Layer 8 of a small transformer language model trained on English Wikipedia (12 layers, counted from 0, width 128).
Take only the direct path to the model's output, skipping the later layers: a vector added to the residual stream pushes a token's score in proportion to its dot product with that token's output vector.

Output vectors of the tokens that the questions are about. A number n stands for n times 0.011.
"it": -9 2 -10 15 -34 17 16 11 19 4 1 32 -15 -13 4 -1 55 -50 -8 -35 16 7 -16 1 25 2 -48 34 -35 -49 17 13 4 6 0 20 21 41 -24 -14 24 5 -16 -11 -79 -14 -26 -28 -8 -9 -9 -49 16 3 -1 -26 38 19 17 12 3 -19 71 -19 13 -39 15 -3 30 -18 -6 -29 -7 44 16 -18 28 -31 -29 37 -5 -7 0 33 50 -50 -35 -12 -11 22 -11 0 -37 -11 -10 -26 21 -38 11 -6 4 -26 9 -18 -7 20 10 -21 -24 -11 4 46 -9 -21 -20 -38 12 14 -11 2 -14 21 44 2 -15 -40 -11 44
"|---": -46 11 2 -11 12 15 -2 -27 -16 -23 2 31 -14 54 25 -6 -26 40 -11 29 52 31 17 11 36 58 14 -31 16 -3 -18 39 -3 12 -52 33 -41 -6 55 44 -5 3 -4 -15 -40 -20 37 29 6 7 -49 35 -16 -10 23 -21 -30 -25 47 5 -45 -8 0 21 46 2 -39 28 26 19 27 -23 -11 -10 13 7 -16 6 48 -34 42 -22 2 22 16 3 36 36 28 38 -8 -12 -32 -10 -3 36 7 -22 -3 -28 -38 42 76 -22 -7 -3 -22 65 8 38 17 24 -11 -8 40 20 -4 24 13 -14 8 52 -14 8 21 54 21 11
"oc": 24 4 -25 3 -56 12 -22 -7 -10 24 0 -21 -18 -8 -17 22 -28 -35 14 -28 23 37 -16 34 23 26 8 -7 15 -12 -22 28 6 1 -3 33 27 -4 -3 29 12 6 -50 -13 21 -26 -13 8 3 -3 32 -6 30 29 2 14 -12 31 34 22 -6 -65 12 -42 16 -11 17 -24 1 17 58 -40 -7 42 -9 -15 44 30 -5 0 -9 -31 -35 40 15 9 24 19 21 -23 -5 -8 10 -32 1 -15 39 -14 5 -21 -8 -74 -26 58 -11 -6 -29 25 -16 -24 -9 -27 1 -6 -7 4 28 -55 -30 36 -28 23 6 -20 3 -33 7 -12
"er ": -22 24 6 5 -48 -55 -19 1 5 -22 0 -14 -27 14 -1 -21 21 3 36 5 -4 9 -15 20 46 -32 24 16 -18 10 -9 13 41 11 5 11 6 20 -21 -1 -17 41 14 7 28 1 -45 29 -31 0 6 60 -4 7 25 -40 -60 33 -48 -34 -20 -50 -7 -1 49 26 -26 -5 -24 11 -13 -16 7 -49 -13 43 -24 -24 -2 1 -12 -14 34 26 -28 -4 -11 20 27 52 33 -21 -18 -48 -30 -3 25 -40 42 -4 28 -50 7 14 28 32 -5 -2 30 -5 -23 -1 -7 18 2 13 9 -15 -19 -30 10 5 -6 6 -16 1 -44 12
"st ": 6 64 -10 -58 -11 -10 28 -13 16 -19 2 -54 9 3 21 -9 -37 5 -36 8 53 23 -4 42 8 -33 52 -8 -13 29 31 -2 -26 40 -4 16 -35 68 42 13 -2 -30 47 -21 23 21 2 -41 -1 9 -42 17 -9 -39 -13 -50 -10 -67 -27 44 -20 43 -18 -6 36 -13 -47 19 -18 14 -44 -12 -40 -16 -8 19 -8 19 28 -37 31 -59 -23 -6 -15 -3 16 24 47 26 18 -48 -43 3 22 35 10 -21 -49 -45 -20 -13 25 -32 -28 -6 -22 59 53 2 -6 -43 11 34 9 24 -23 2 -39 -45 -12 40 39 -14 6 -25 32 31
"t": -9 25 18 12 21 -25 -1 26 13 -5 0 -25 23 -23 -23 -9 -10 -26 -21 -30 -22 -38 -20 41 12 -14 -36 30 4 15 13 -4 12 49 43 -17 31 -6 -22 29 -48 -12 23 -24 -17 1 35 5 -22 13 -3 12 -54 -5 -19 -6 39 13 -19 21 10 9 19 9 -5 -7 -6 -13 40 23 -3 31 -38 20 1 -2 -1 24 -6 -11 -53 18 -9 -9 -13 -22 -44 -5 -53 3 26 8 33 14 -1 11 1 26 -3 10 -33 -64 9 1 7 -48 31 -22 5 -27 -47 31 -8 36 -20 27 22 12 1 -4 8 -28 47 20 29 -25 7 -13
"L": 2 -30 3 23 -22 -11 -10 -8 -10 -48 0 -7 -33 38 -21 -17 22 27 -13 24 40 22 -19 -21 -9 3 22 19 20 1 15 1 -12 -13 31 -9 -10 -37 32 -26 -47 -18 -1 -27 4 1 -2 -46 21 47 -4 -42 -25 9 -20 14 21 -38 8 -20 -4 85 -25 -3 -14 -48 23 -3 24 4 -7 -15 35 -35 -5 -1 26 2 -7 16 -15 12 20 -20 25 19 -3 7 -28 20 -15 0 22 -2 34 -11 -8 -8 23 -18 -31 -12 -26 -11 -5 -13 3 8 33 1 33 -20 16 6 -26 17 20 -1 -4 29 22 16 -2 9 -16 7 -10 -3
"fr": -11 3 -22 41 -6 10 31 27 -11 27 1 -2 -7 -2 -27 -36 -58 0 -32 -9 -10 -17 21 -22 10 23 -55 24 1 -5 12 -29 -18 3 8 22 -5 19 63 37 1 -15 15 16 9 -44 49 32 -18 3 6 -23 20 14 16 15 19 -19 50 -2 -55 21 20 19 8 -14 -1 28 8 -6 14 10 19 34 1 20 10 30 48 -47 -19 12 -10 -51 -29 25 25 23 -41 -4 4 -16 24 0 70 -3 -13 9 35 -46 -5 -3 23 -28 12 39 7 7 -1 34 -21 -12 -52 11 10 14 -3 41 -61 -15 3 33 32 24 32 22 -31 -9
"ers": 2 -3 9 15 -14 -27 -2 -26 -25 41 1 -26 -2 8 19 -24 30 -12 61 -11 24 29 -2 17 29 16 33 -23 14 -49 -3 44 12 -5 -22 -16 23 36 14 -7 -47 21 9 27 -12 -17 4 39 -42 -1 -20 -29 -43 -4 -18 3 -15 67 -36 -22 -54 -30 -20 5 28 43 -17 -23 -47 16 -25 0 49 7 -41 54 -22 7 -22 -3 -7 24 9 38 -25 28 4 30 47 10 22 -49 -59 -6 -22 5 -23 -2 43 -9 42 -50 27 -10 12 44 23 7 19 -31 1 -25 -22 17 3 -2 43 -10 -16 -41 1 18 10 -7 -48 -25 -19 -16
"ud": 21 -40 41 -36 -10 -4 -11 41 -28 27 0 -66 -35 -7 34 -6 -6 -26 -32 15 21 1 59 7 20 57 35 -1 31 -6 -1 2 24 -7 -19 17 45 7 -10 -2 22 -36 -2 -16 2 -17 -21 10 36 1 -10 12 18 -10 14 10 -13 -4 53 18 -5 -24 -13 -7 37 -1 -8 53 -2 -29 -9 2 21 -6 30 4 30 14 45 32 57 1 -20 -30 -39 31 -21 41 7 -12 -21 -41 26 40 43 -13 22 0 -20 -8 21 -22 -21 46 8 27 -20 8 -22 -9 1 13 -17 30 -1 -19 6 -21 48 -28 -6 22 54 22 -18 -23 42 23
"ly ": -31 7 -20 29 -32 3 0 -46 25 0 1 -49 -1 7 6 -16 -2 -43 -34 6 7 32 2 -2 80 26 -22 19 -7 57 37 -10 -5 -5 24 37 1 47 41 67 -46 -18 -2 -36 11 40 -34 16 -8 -32 -20 3 -11 5 4 -28 -31 -66 -24 16 -12 40 -28 -8 56 23 -61 30 -53 12 -2 -23 -11 56 -35 -20 -19 4 19 17 1 -34 -24 -58 15 37 -35 -10 -41 28 -13 -15 7 -20 17 23 -5 53 -38 -21 11 -21 46 21 -5 -27 -2 -32 7 1 67 -36 -22 -22 -8 -10 -5 -51 -24 24 -15 51 16 -28 8 58 -18 33
"g": 5 -8 30 -6 33 -1 4 -11 46 -10 0 -18 5 -22 -22 -22 -27 -20 -34 7 -47 -35 -25 24 22 5 -15 -16 17 -40 8 14 -1 23 15 13 8 -11 -22 1 -29 0 71 -41 11 23 2 -25 -38 -2 19 24 38 25 33 -19 33 12 19 -2 -15 -17 13 -7 -1 -9 7 -32 11 33 -22 -1 -17 13 7 -5 29 -27 25 -64 -32 2 3 -8 -34 14 -34 -45 -22 -4 -20 2 13 10 -53 -29 37 36 -23 -5 11 21 30 -34 20 34 1 -17 57 -41 -7 -20 23 2 -4 5 22 29 -72 1 -10 33 47 -20 -6 18 46 -16
"Ar": 29 -44 -38 -3 2 -34 -48 6 3 16 3 38 16 9 -19 16 -39 44 -7 35 27 29 -3 -26 20 48 63 7 41 -15 14 -13 25 0 -2 -34 30 -16 11 -21 18 -15 26 -40 -12 18 14 8 -9 11 -34 10 -46 -25 -9 -12 -32 -4 16 -9 21 20 -30 11 -6 -24 22 1 0 46 -23 -3 17 -65 -36 -11 3 11 27 -7 42 12 -31 -26 30 9 55 -17 1 -13 4 3 -37 -9 47 11 5 25 -19 3 -9 47 13 -2 32 0 29 10 -29 -10 -5 -14 -13 46 -9 -40 -21 48 -15 5 -11 54 2 -39 -9 18 -26 -4
"our": -5 -57 5 -15 -45 -24 -12 14 45 58 1 -9 17 52 36 7 38 -11 17 -12 37 31 21 -27 26 43 -24 7 -3 -13 37 -1 -54 -13 -33 45 11 41 -9 -53 -28 11 -15 14 -2 13 3 17 46 -8 -32 8 32 -19 -32 -19 -15 45 -3 -11 -41 -30 27 -44 24 12 40 -23 41 -16 -12 -49 -7 25 -30 17 18 5 -15 3 22 37 -60 -33 -24 14 45 -35 -53 23 6 -9 8 -24 10 12 19 32 -16 29 6 -14 0 21 36 14 18 -9 41 17 19 24 -30 15 44 1 -2 -47 62 -18 -52 28 -6 -13 -18 -17 -28 32
"tic": -29 34 -5 -47 -33 -19 21 -3 22 -1 3 -37 -51 1 -17 56 -52 29 -50 2 -9 -7 22 -3 26 54 -35 -23 59 -1 -51 6 -32 -38 -49 -1 5 -36 64 27 9 15 25 25 7 -1 26 8 44 -10 -32 -25 23 -14 -23 5 -31 21 48 -45 15 -17 -19 54 25 -19 -13 -41 47 -47 24 -7 -24 48 -32 22 0 24 13 10 -46 1 -19 -22 37 -31 -10 -42 27 19 -2 -15 -30 32 -26 -5 35 46 -6 -13 -5 -23 -6 -10 -16 39 6 -33 -2 -5 -58 -19 -20 91 33 43 -21 20 -10 2 9 29 4 -16 -36 52 -16 -41
"\"": 35 17 14 -2 -7 5 -31 47 8 -22 0 -35 -20 1 20 -23 -14 43 27 -2 3 22 -19 29 9 39 -15 -37 21 41 12 -14 -22 -49 -26 36 40 -34 8 23 -26 75 20 -20 10 38 -4 -15 47 1 -45 -58 29 -17 27 -28 35 -5 -10 45 25 -7 -7 -9 -4 8 30 -12 20 16 -19 -6 9 23 -50 -12 -34 48 -1 16 27 36 -2 55 -8 -41 39 41 27 10 14 12 -6 -2 39 -1 -9 22 50 -43 23 -1 55 -2 -8 -18 -10 5 16 10 8 -32 4 -41 -23 -42 -35 10 -4 -9 -4 42 11 5 19 22 31 9
"re": 24 -2 10 -30 -10 -6 -31 -2 -21 -1 0 -4 49 -34 -31 17 46 -29 17 -2 -2 -22 -14 10 13 -9 -9 -17 -56 -25 6 -6 13 16 -10 -21 22 -5 -16 19 -13 -10 -5 -2 -34 -14 -13 -30 -2 -11 23 22 2 20 -18 -13 25 -4 28 57 -30 22 -11 -7 -8 3 12 -8 16 21 -2 -4 9 54 -47 11 12 -13 -58 38 -6 21 44 -26 -6 38 -13 32 7 -14 -5 6 -15 18 -32 23 4 23 -26 6 35 -11 9 -6 34 10 12 62 44 -40 -21 -39 -44 2 -12 -12 19 -32 -16 -58 -52 -4 -55 21 -15 22 -26 -11

Each question shows what one neuron of this layer's MLP adds at an activation of 1. A number n stands for n times 0.02.

n27: 5 -20 1 4 11 -27 -33 17 32 -9 -4 35 -7 65 2 4 15 16 -39 -14 9 -8 -12 -1 -23 19 -18 33 -13 17 0 -1 -14 -16 -1 -9 31 12 19 18 -23 -28 -20 -6 -43 5 9 26 -3 -22 -8 34 -3 -45 6 37 62 0 -11 3 1 -2 14 -14 5 10 -9 8 -38 -22 10 -22 -17 45 35 -23 6 11 37 -41 -9 -15 -10 6 -18 1 -22 2 19 -5 -20 1 -19 23 -19 41 3 -9 25 -3 -8 -3 -22 16 27 26 42 -1 -4 12 -10 -16 -9 -10 25 -3 9 0 14 11 -25 -60 -21 28 -8 2 -43 -17
Pushed up most: "our"

n132: -14 -9 -1 7 11 29 10 8 -9 29 -1 5 -1 9 -11 0 14 -16 -4 -24 -19 -20 -8 8 -9 -41 28 36 2 2 -18 -20 -22 33 0 9 22 -38 -32 -60 10 -6 -21 16 28 -7 -60 17 33 1 22 -2 -10 -2 -8 -17 -9 17 21 -10 7 1 6 1 26 -5 -29 -4 4 9 12 32 -4 -15 2 18 -34 -29 5 -22 9 15 -5 20 6 -12 8 -20 27 9 74 50 6 28 -13 -6 20 -6 -19 4 1 18 22 8 -6 -29 -6 6 13 -13 3 -14 38 0 29 -43 -6 -7 -21 10 14 -22 -14 -41 19 -6 -2 9
Pushed up most: "er "

n143: -7 -10 -31 1 -15 18 -28 21 -13 -4 -41 -26 13 8 2 25 8 -5 -3 -25 -9 25 17 -6 9 44 -16 -28 26 4 -2 -20 -26 3 -41 9 10 -16 21 6 -2 30 -13 11 -37 -15 -39 -4 17 -8 -13 2 -3 -19 -31 -8 11 12 10 5 0 -11 13 -11 -10 0 21 -16 15 4 -26 -15 -3 -28 5 -5 14 -17 7 26 8 20 -23 6 16 6 15 -9 -13 12 40 1 3 7 7 13 -21 -10 7 -25 -20 -5 22 -17 -22 -1 -12 10 5 -11 -18 -8 -25 -25 -23 -36 4 2 -12 15 7 36 -17 -3 -14 -14 -12 -22
Which two tokens does it push up most, strongest first? "\"", "our"

n223: 8 -2 4 -18 21 -25 24 0 -7 31 -34 -12 -12 1 -17 -6 -26 -5 -7 -7 -6 -3 -7 -3 -15 -1 -6 -2 24 12 15 -18 -11 20 -25 19 -6 37 -22 4 -27 20 -7 -18 -1 -12 -35 -4 -27 9 43 8 3 0 30 -5 9 2 -27 29 -15 -12 -19 6 29 -23 11 -1 24 -2 -17 -3 -27 11 -39 -20 24 33 4 16 -32 20 5 9 -5 -5 14 -5 17 2 -10 11 18 6 2 -32 10 -8 5 13 5 -2 -2 9 21 1 -7 10 48 -36 -5 -18 5 37 12 -8 1 -8 -7 -22 -3 -30 -3 19 -8 4 8 1
Pushed up most: "g"

n133: 28 -45 9 -10 -1 25 56 -14 31 -25 41 -7 -1 -34 16 11 -40 -3 -36 -12 13 8 -9 6 20 6 5 -10 36 33 -4 -26 21 14 -3 27 -32 -10 14 -18 16 -35 5 -13 37 -2 -26 -4 -3 -4 -3 9 -10 -22 11 -3 -15 5 -41 -30 -35 -3 -11 -11 40 7 -26 6 -46 -24 -3 -8 -12 -7 -32 -6 -14 -2 -3 3 37 3 -9 -27 -2 -9 -23 -3 -36 -9 7 -8 16 -17 -2 -11 25 -2 32 -16 14 -11 -21 -2 0 -49 17 15 0 -19 14 9 16 -14 1 -23 7 -15 -34 -34 -44 -2 19 51 -23 21 -19 33
Pushed up most: "ly "

n70: -9 34 7 -5 20 3 6 30 15 -41 0 2 -15 -5 -25 -13 23 -24 20 25 12 11 -2 -7 20 -3 -25 -26 -8 -7 -10 4 5 -40 18 6 11 -21 -21 -17 18 -20 1 -27 -55 8 21 -34 -32 -27 -25 40 12 -16 18 -56 19 22 -22 -30 5 33 33 11 -9 4 -48 8 2 -24 22 22 -6 12 34 0 -21 -20 8 11 6 36 -27 25 -3 -24 11 -9 21 -2 -16 -10 -9 30 11 -8 32 -37 11 2 -36 9 -27 -10 21 30 41 7 5 -22 21 0 40 -1 -22 9 -12 -1 25 2 -16 -4 5 -25 18 17 11 -3
Pushed up most: "it"

n222: -13 -1 6 27 -1 29 0 5 -6 18 -36 -28 -21 -25 -12 -8 10 5 -34 -34 17 -34 3 -7 19 -15 1 -23 63 -45 -11 -22 5 28 2 6 1 3 8 0 -19 -14 3 20 -14 15 -5 5 26 -64 42 -10 7 -7 -33 -17 7 31 28 -3 -12 -17 30 34 -26 -1 1 27 10 6 -2 -28 1 -52 20 -12 61 -3 -39 -29 -22 11 -22 -56 -32 9 25 13 -4 -15 -23 32 2 21 -1 13 -16 -13 8 -13 -28 -19 21 27 -14 -42 41 1 -19 4 -8 8 -7 -3 -7 -10 17 17 -12 20 -17 21 13 3 6 14 5 -12
Which two tokens does it push up most, strongest first? "fr", "t"

n250: -26 -18 -3 2 4 16 16 32 -21 4 -29 9 -9 29 3 22 -9 8 -10 -1 14 -16 11 1 -6 37 12 19 26 21 3 -6 -34 22 -19 -17 -11 -9 -23 -18 -12 6 6 7 -32 11 47 -25 -27 10 42 8 13 -4 2 1 2 14 -24 4 -9 1 31 34 -15 -12 -20 -18 -8 1 12 36 1 -30 -37 -37 22 16 18 15 -11 -9 26 39 -16 -16 -12 -17 -4 7 3 10 30 -16 -7 27 18 -11 28 23 -6 7 -4 11 -38 3 -67 43 8 -29 2 -18 -12 21 3 -62 -27 -3 -3 17 -17 11 -11 15 14 -4 4 -10
Which of these tokens does it push down most? "ly "

n211: 7 -17 -17 20 5 -3 6 -21 4 36 -12 17 -8 34 -28 0 6 -12 -12 42 55 25 -1 -6 18 -3 -3 31 -18 -38 9 -15 -14 14 19 7 -9 -20 4 -32 -17 -7 3 -10 -12 -6 26 14 3 18 -13 -9 22 -38 11 -31 -20 -3 -23 -2 12 -54 -4 13 2 -51 17 8 -47 -6 -31 1 -22 18 -33 -15 -24 30 13 -3 2 -12 -51 3 -13 -36 40 12 -28 5 -31 -19 13 -5 28 -9 -28 -4 27 -16 22 12 -12 8 -28 4 8 -9 -55 20 -29 -7 -23 -22 -16 19 -10 16 -5 4 29 5 -20 19 -21 34 10 -42
Which two tokens does it push up most, strongest first? "Ar", "fr"

n100: 30 1 51 10 10 -17 -43 -4 1 47 11 -3 12 0 42 30 -2 17 -35 18 1 15 12 3 16 23 28 5 -14 -18 -5 18 42 5 0 -29 -21 11 2 -5 5 11 -10 -28 36 48 20 1 6 8 -24 21 -18 25 3 -62 21 12 18 -43 -8 -69 -57 -19 -13 7 -28 -20 -18 -8 -14 26 22 25 -10 -12 -37 -47 -22 8 26 -11 -5 22 -6 -25 20 -7 -19 29 -5 -26 13 -25 1 -32 18 -20 14 -12 -33 9 -17 -5 21 -31 13 -14 13 -25 -2 -3 16 -1 16 7 -15 -6 4 8 -28 12 47 16 -34 7 31 12
Which of these tokens does it push down most? "fr"

n105: 12 28 17 16 -5 42 -30 45 -27 -33 -27 4 35 5 -2 25 -11 -10 -11 12 -25 7 -9 -1 16 7 19 -4 19 22 -34 3 -13 14 15 -11 -24 -11 -38 20 -21 -19 10 1 13 6 11 6 -15 -32 -2 -33 -28 20 -25 -9 -4 -19 -1 1 0 1 -7 -17 -8 11 -8 18 2 -25 10 14 -12 -14 35 -1 -4 -9 39 11 19 1 15 -39 -7 7 21 -33 -27 18 -40 3 -27 -12 39 -3 0 -19 -8 6 -17 -17 8 40 -21 23 -2 9 11 11 25 -23 -11 -19 -30 2 11 16 -8 -17 -1 31 -14 15 -24 -8 -8 24
Pushed up most: "ly "

n88: 26 -21 -14 -4 -25 23 -11 -11 -10 -19 9 28 13 28 -34 38 3 -53 -15 -33 -11 5 18 -40 -12 -22 -8 -5 26 -14 2 10 1 -2 13 -14 11 12 -32 3 16 -6 -14 28 13 7 6 0 -4 -23 -16 14 0 -10 -25 17 43 -23 28 -15 9 -44 -10 10 15 27 3 2 -16 -5 30 -11 -28 -3 -17 26 18 13 13 2 -19 23 4 3 -46 -3 -15 18 8 -13 23 11 -14 -2 11 30 2 -1 56 2 22 -12 17 -7 1 12 -41 23 -49 0 -53 -18 16 -6 35 -1 -15 1 11 -17 -14 7 3 4 -27 13 -14 9
Pushed up most: "oc"

n194: -10 -48 -1 3 4 16 -24 -14 10 9 11 -6 -36 13 -2 7 -12 -23 -11 -4 6 19 -14 -45 -6 20 43 -27 -16 22 8 55 -9 41 40 19 22 12 1 14 -9 -10 7 -17 -13 -23 1 -26 -12 -6 7 25 -8 -14 24 -10 17 -8 -1 4 17 -35 -3 47 1 0 -8 4 16 12 -18 41 -26 -10 6 12 0 41 -2 -12 18 53 8 -13 -1 -8 -19 14 -12 5 5 6 41 -29 -5 15 6 44 -2 -15 -14 -4 -5 -16 20 -10 -27 12 16 -30 7 5 -19 -22 -6 7 -21 -19 45 -7 41 -11 -28 -2 22 0 -10 -26
Pushed up most: "t"

n173: -23 -37 -1 -10 -20 -8 -29 15 57 -20 -9 30 -15 -23 34 1 -26 -28 6 -48 -10 16 36 4 1 -12 -16 43 -23 21 11 -11 45 -22 4 20 -18 -28 16 -4 -4 11 -22 -8 9 26 15 16 -3 -12 15 -19 -6 10 -13 -15 35 -5 6 -36 7 0 -9 12 -42 54 1 1 9 -6 -26 7 20 -2 -7 24 -7 9 15 20 10 -22 -37 1 -13 8 -11 23 6 6 -26 -2 -24 -8 19 27 -41 37 30 -29 21 21 -11 -4 -23 3 -7 -9 -8 -14 -8 -5 -18 -14 -21 3 -18 8 20 -10 15 26 28 -35 -7 8 25 50
Which of these tokens does it push down most? "re"

n111: 28 -11 16 3 -32 16 2 24 -4 7 -22 -25 1 -47 -13 23 21 16 11 6 -8 -15 20 -10 43 11 20 -34 5 15 24 23 -2 22 0 26 -11 6 32 -7 15 3 17 -6 -25 -19 11 -32 -21 -2 7 17 -32 7 2 10 23 13 -29 17 -19 -11 -14 -31 -15 -4 -12 17 47 16 -19 39 7 38 -17 59 -32 6 20 -6 -16 36 10 -27 -5 4 -9 32 50 11 -24 1 -12 17 1 18 -14 -12 19 22 6 1 -36 -10 -15 -31 -20 26 35 -14 13 -11 -28 2 -3 5 -39 -2 -20 -2 8 -17 25 -12 1 6 -3 32
Which three tokens does it push up most, strongest first? "re", "st ", "ers"

n12: 11 16 24 4 -20 35 -5 -45 -39 22 2 0 -9 17 43 -19 12 27 32 0 -29 -13 -11 -30 -27 -16 28 12 25 30 -25 -5 -12 -16 -15 31 -3 10 -13 23 -30 -11 6 0 24 -12 -5 23 -2 18 -6 -24 -1 9 -16 5 -10 -10 9 -12 -23 -14 -10 45 -32 -4 8 20 -45 -1 8 31 -36 4 -14 -3 -12 -15 -10 48 15 -2 50 38 -1 18 -15 -6 21 7 35 67 -19 -57 -9 -13 -30 8 25 43 11 3 -17 -12 -28 -24 2 -8 -30 16 9 3 16 -11 26 52 15 -23 6 14 -6 35 -14 -13 -14 21 23 -12
Pushed up most: "ers"

n147: -16 31 -1 -3 25 22 13 31 -19 -9 -2 -1 39 7 11 17 -17 -16 -40 -11 -1 -3 10 46 -23 -34 -44 35 24 17 -1 3 8 -4 -13 -8 17 -23 7 5 -30 -23 9 -3 -15 -10 7 42 -11 25 -16 4 -15 49 3 1 24 -1 7 -11 -9 -45 2 20 7 -14 2 2 29 -13 -3 5 -18 52 -12 5 16 -2 -10 -1 -30 30 -11 -9 20 -26 -19 -13 1 8 6 -12 -12 17 1 -10 -7 35 -3 -1 -1 -9 -15 -5 -17 -24 -7 -24 11 -33 7 -17 -48 -15 -6 25 -6 20 3 1 -18 -1 7 -1 26 -9 -24 -9
Pushed up most: "t"

n311: -9 26 -10 -7 38 -4 25 -3 24 -7 16 -2 -21 -22 4 12 4 -36 17 25 41 13 41 17 1 18 -7 -12 -16 -30 -8 19 -16 30 21 -32 -3 8 3 -37 -5 -15 -13 16 11 -11 -6 -39 -15 10 -12 3 3 3 2 -16 -1 35 19 43 23 20 -6 6 13 8 24 33 45 -33 -5 36 28 22 -28 -5 20 5 -36 -7 -10 -28 -22 6 26 -15 -39 -29 -24 7 -19 -31 -33 10 25 -26 -37 8 -25 22 0 -16 8 31 -24 0 -29 31 -8 40 -9 -12 -6 1 -9 -19 1 -8 -3 19 3 -15 -40 -32 -26 36 -13 20
Pushed up most: "it"

n23: -6 -7 -7 -12 -1 -21 18 -27 22 -3 40 20 -53 12 -10 -7 2 31 5 -11 15 11 -14 -7 25 -12 32 -14 -28 -8 6 24 -17 26 -2 16 -22 9 10 4 -25 -22 6 -11 4 4 17 10 5 21 -44 26 31 26 9 -29 -9 -6 -1 8 14 2 -2 7 39 -43 -21 -7 11 -18 12 -26 37 -15 -11 11 4 11 45 -52 -6 5 -20 1 3 15 -35 -13 -2 -28 5 10 -6 13 29 30 1 -1 14 6 15 1 16 5 35 15 28 -18 10 24 -24 1 20 -16 -8 9 17 -12 28 -40 -6 18 -5 -6 -12 -10 -3 11
Pushed up most: "|---"

n261: 15 -24 -34 11 -17 -40 -8 -5 -44 -8 1 1 -9 30 -18 10 37 10 -4 1 6 2 22 -2 48 -1 19 -18 12 26 -33 9 -22 30 5 -1 -11 -2 -14 2 -16 13 8 -7 -9 10 2 19 7 11 8 -19 1 -15 23 -16 -27 39 41 -19 -24 -7 2 -11 0 13 -2 -19 27 1 -14 19 30 7 -2 -2 -25 -17 -19 -5 55 4 10 -39 8 54 -6 25 10 -12 27 -7 -39 2 17 7 23 1 20 14 18 -30 -11 -5 18 -35 21 44 -24 -2 -38 -3 24 -12 20 24 -13 7 37 1 3 3 1 3 -18 -1 -24 16
Which of these tokens does it push down most? "g"

n29: 48 -9 1 -27 12 15 -2 -19 8 27 10 -11 -16 45 -18 -27 13 -10 4 -11 24 -31 -7 -3 24 -28 27 -12 13 1 11 -7 -12 12 34 -9 1 -1 14 -17 35 -25 15 5 3 5 35 -3 8 -16 13 8 22 12 23 -18 10 12 -27 -2 -19 14 9 27 21 7 -14 -13 -14 -2 10 -35 12 -44 -12 -6 -14 17 -13 14 2 -4 -20 33 -2 -12 -17 -26 -22 16 6 24 2 -36 -2 18 3 10 5 12 14 -20 -17 -17 -3 12 -6 -11 -18 20 6 6 8 -1 21 17 1 -15 17 -2 5 -11 6 -28 -9 -6 -7 -9
Which of these tokens does it push down most? "re"

n119: 0 -19 -33 -21 4 -23 17 -13 0 14 -23 -3 -35 -19 -18 17 10 4 -2 -37 37 11 19 22 11 17 17 18 21 10 34 -25 31 -32 -28 -46 -29 44 12 -57 12 -14 47 -11 13 -2 7 -1 4 -7 17 -10 -35 11 1 -44 6 -19 3 -34 -8 -10 15 25 6 23 -19 -27 15 -4 14 28 23 20 -19 40 -4 -7 5 -7 21 -19 -13 4 28 48 -12 -17 -3 -16 -8 59 -19 -18 -11 70 11 4 37 -19 24 13 22 -19 -4 -5 37 -20 4 -1 -9 -9 -9 -8 -2 -20 39 -10 15 -25 16 5 -10 -23 -28 -17 -50 4
Pushed up most: "ers"

n297: 17 -13 -20 6 22 -28 20 -14 36 20 -4 3 -3 -6 52 13 -33 17 -1 3 18 -23 -17 17 32 -9 19 13 7 15 -33 26 -18 25 2 24 26 23 47 2 -8 5 -21 26 -18 -29 6 13 41 23 -19 -6 -20 -39 -13 14 8 5 2 -24 -12 4 -23 -11 -11 -18 -8 21 -36 -16 -3 23 13 27 14 -21 14 21 3 -20 -13 -12 14 40 -22 1 -18 1 9 -30 -29 7 22 18 7 20 17 5 13 -30 -15 -21 -20 8 -34 -4 24 -24 8 -8 13 -3 22 12 15 51 -5 -1 -21 -12 -37 -14 -25 16 -45 -12 -6 -27
Pushed up most: "tic"

n204: 26 -21 16 -10 -11 -21 6 2 -6 -8 -24 8 -3 10 10 -12 -28 4 -17 14 -2 -7 -34 22 -3 -41 26 -17 9 -3 5 22 25 -22 20 -9 1 8 -25 18 0 -17 -15 -26 30 24 30 -10 28 35 11 -41 43 -41 27 -26 -9 -5 2 13 -16 -8 -42 -43 -19 13 -11 -4 -2 10 1 5 13 -2 -16 23 -6 -5 -11 -15 -2 -20 32 -17 -20 2 -2 -26 11 -47 14 -6 6 -6 -11 26 4 1 -23 7 0 1 32 27 19 19 16 -17 -20 39 15 35 -18 39 1 13 -14 20 8 -10 10 9 6 29 -27 -8 -12 23
Which of these tokens does it push down most? "it"

n262: -11 -14 -8 -22 18 -29 33 -35 2 16 5 5 26 10 -52 15 27 -38 12 -15 -7 -8 -2 7 -25 -5 -2 -12 -23 27 -23 23 27 11 0 4 -3 20 9 -9 -5 -3 -5 -31 19 20 20 22 44 30 2 25 2 2 -12 -22 -19 28 -14 -33 25 -33 -20 -4 8 15 36 22 4 3 16 -13 -28 -11 9 -45 5 -23 -6 -28 -6 34 -1 -23 9 3 -4 44 -11 25 20 -32 -3 5 -3 -32 -2 -17 8 -7 12 2 -14 1 -22 -32 16 6 8 22 -16 12 -7 14 -5 32 23 14 8 8 -1 -38 -4 14 -24 9 -43 -24
Pushed up most: "er "

n55: 3 5 -20 -19 2 -8 -1 10 22 24 -20 -25 -8 -13 44 -32 6 13 -15 17 5 -2 -7 -7 16 18 -6 -13 -22 -2 40 -19 5 12 7 -19 -9 -25 5 21 -23 17 18 32 3 16 -7 -41 14 35 -17 8 18 -28 -19 19 -12 11 -2 -14 12 11 24 18 -7 -11 14 -7 -25 -20 31 5 -28 -24 -26 -3 3 10 -11 -5 14 -11 -51 25 -6 -22 -6 12 -11 27 -43 12 -2 -5 30 6 1 17 -5 -14 5 -17 -4 2 -30 23 -23 -12 -26 21 -3 -32 14 18 2 1 -11 14 3 11 18 2 26 -7 -14 59 3 -1
Which of these tokens does it push down most? "re"

n16: -26 -21 -7 9 44 7 14 -16 14 -10 33 16 -33 -1 -28 15 18 21 -28 -16 32 12 47 -32 -11 30 -34 12 23 10 3 -1 -20 10 -30 17 -31 4 -2 -12 -8 17 -10 18 -9 8 14 27 1 -9 26 -9 2 -8 2 27 -33 11 -1 26 -1 28 -8 22 -46 26 -27 3 -35 -32 -11 -14 -16 2 38 -7 -13 5 2 -10 -27 -26 -7 6 8 -2 -3 9 -6 -1 22 -16 -11 34 17 -29 -1 18 28 13 9 -9 -32 9 9 14 13 -2 31 -16 -12 -17 1 -14 8 6 1 -5 41 4 -16 13 -26 -25 -24 9 -11 20
Which two tokens does it push up most, strongest first? "tic", "our"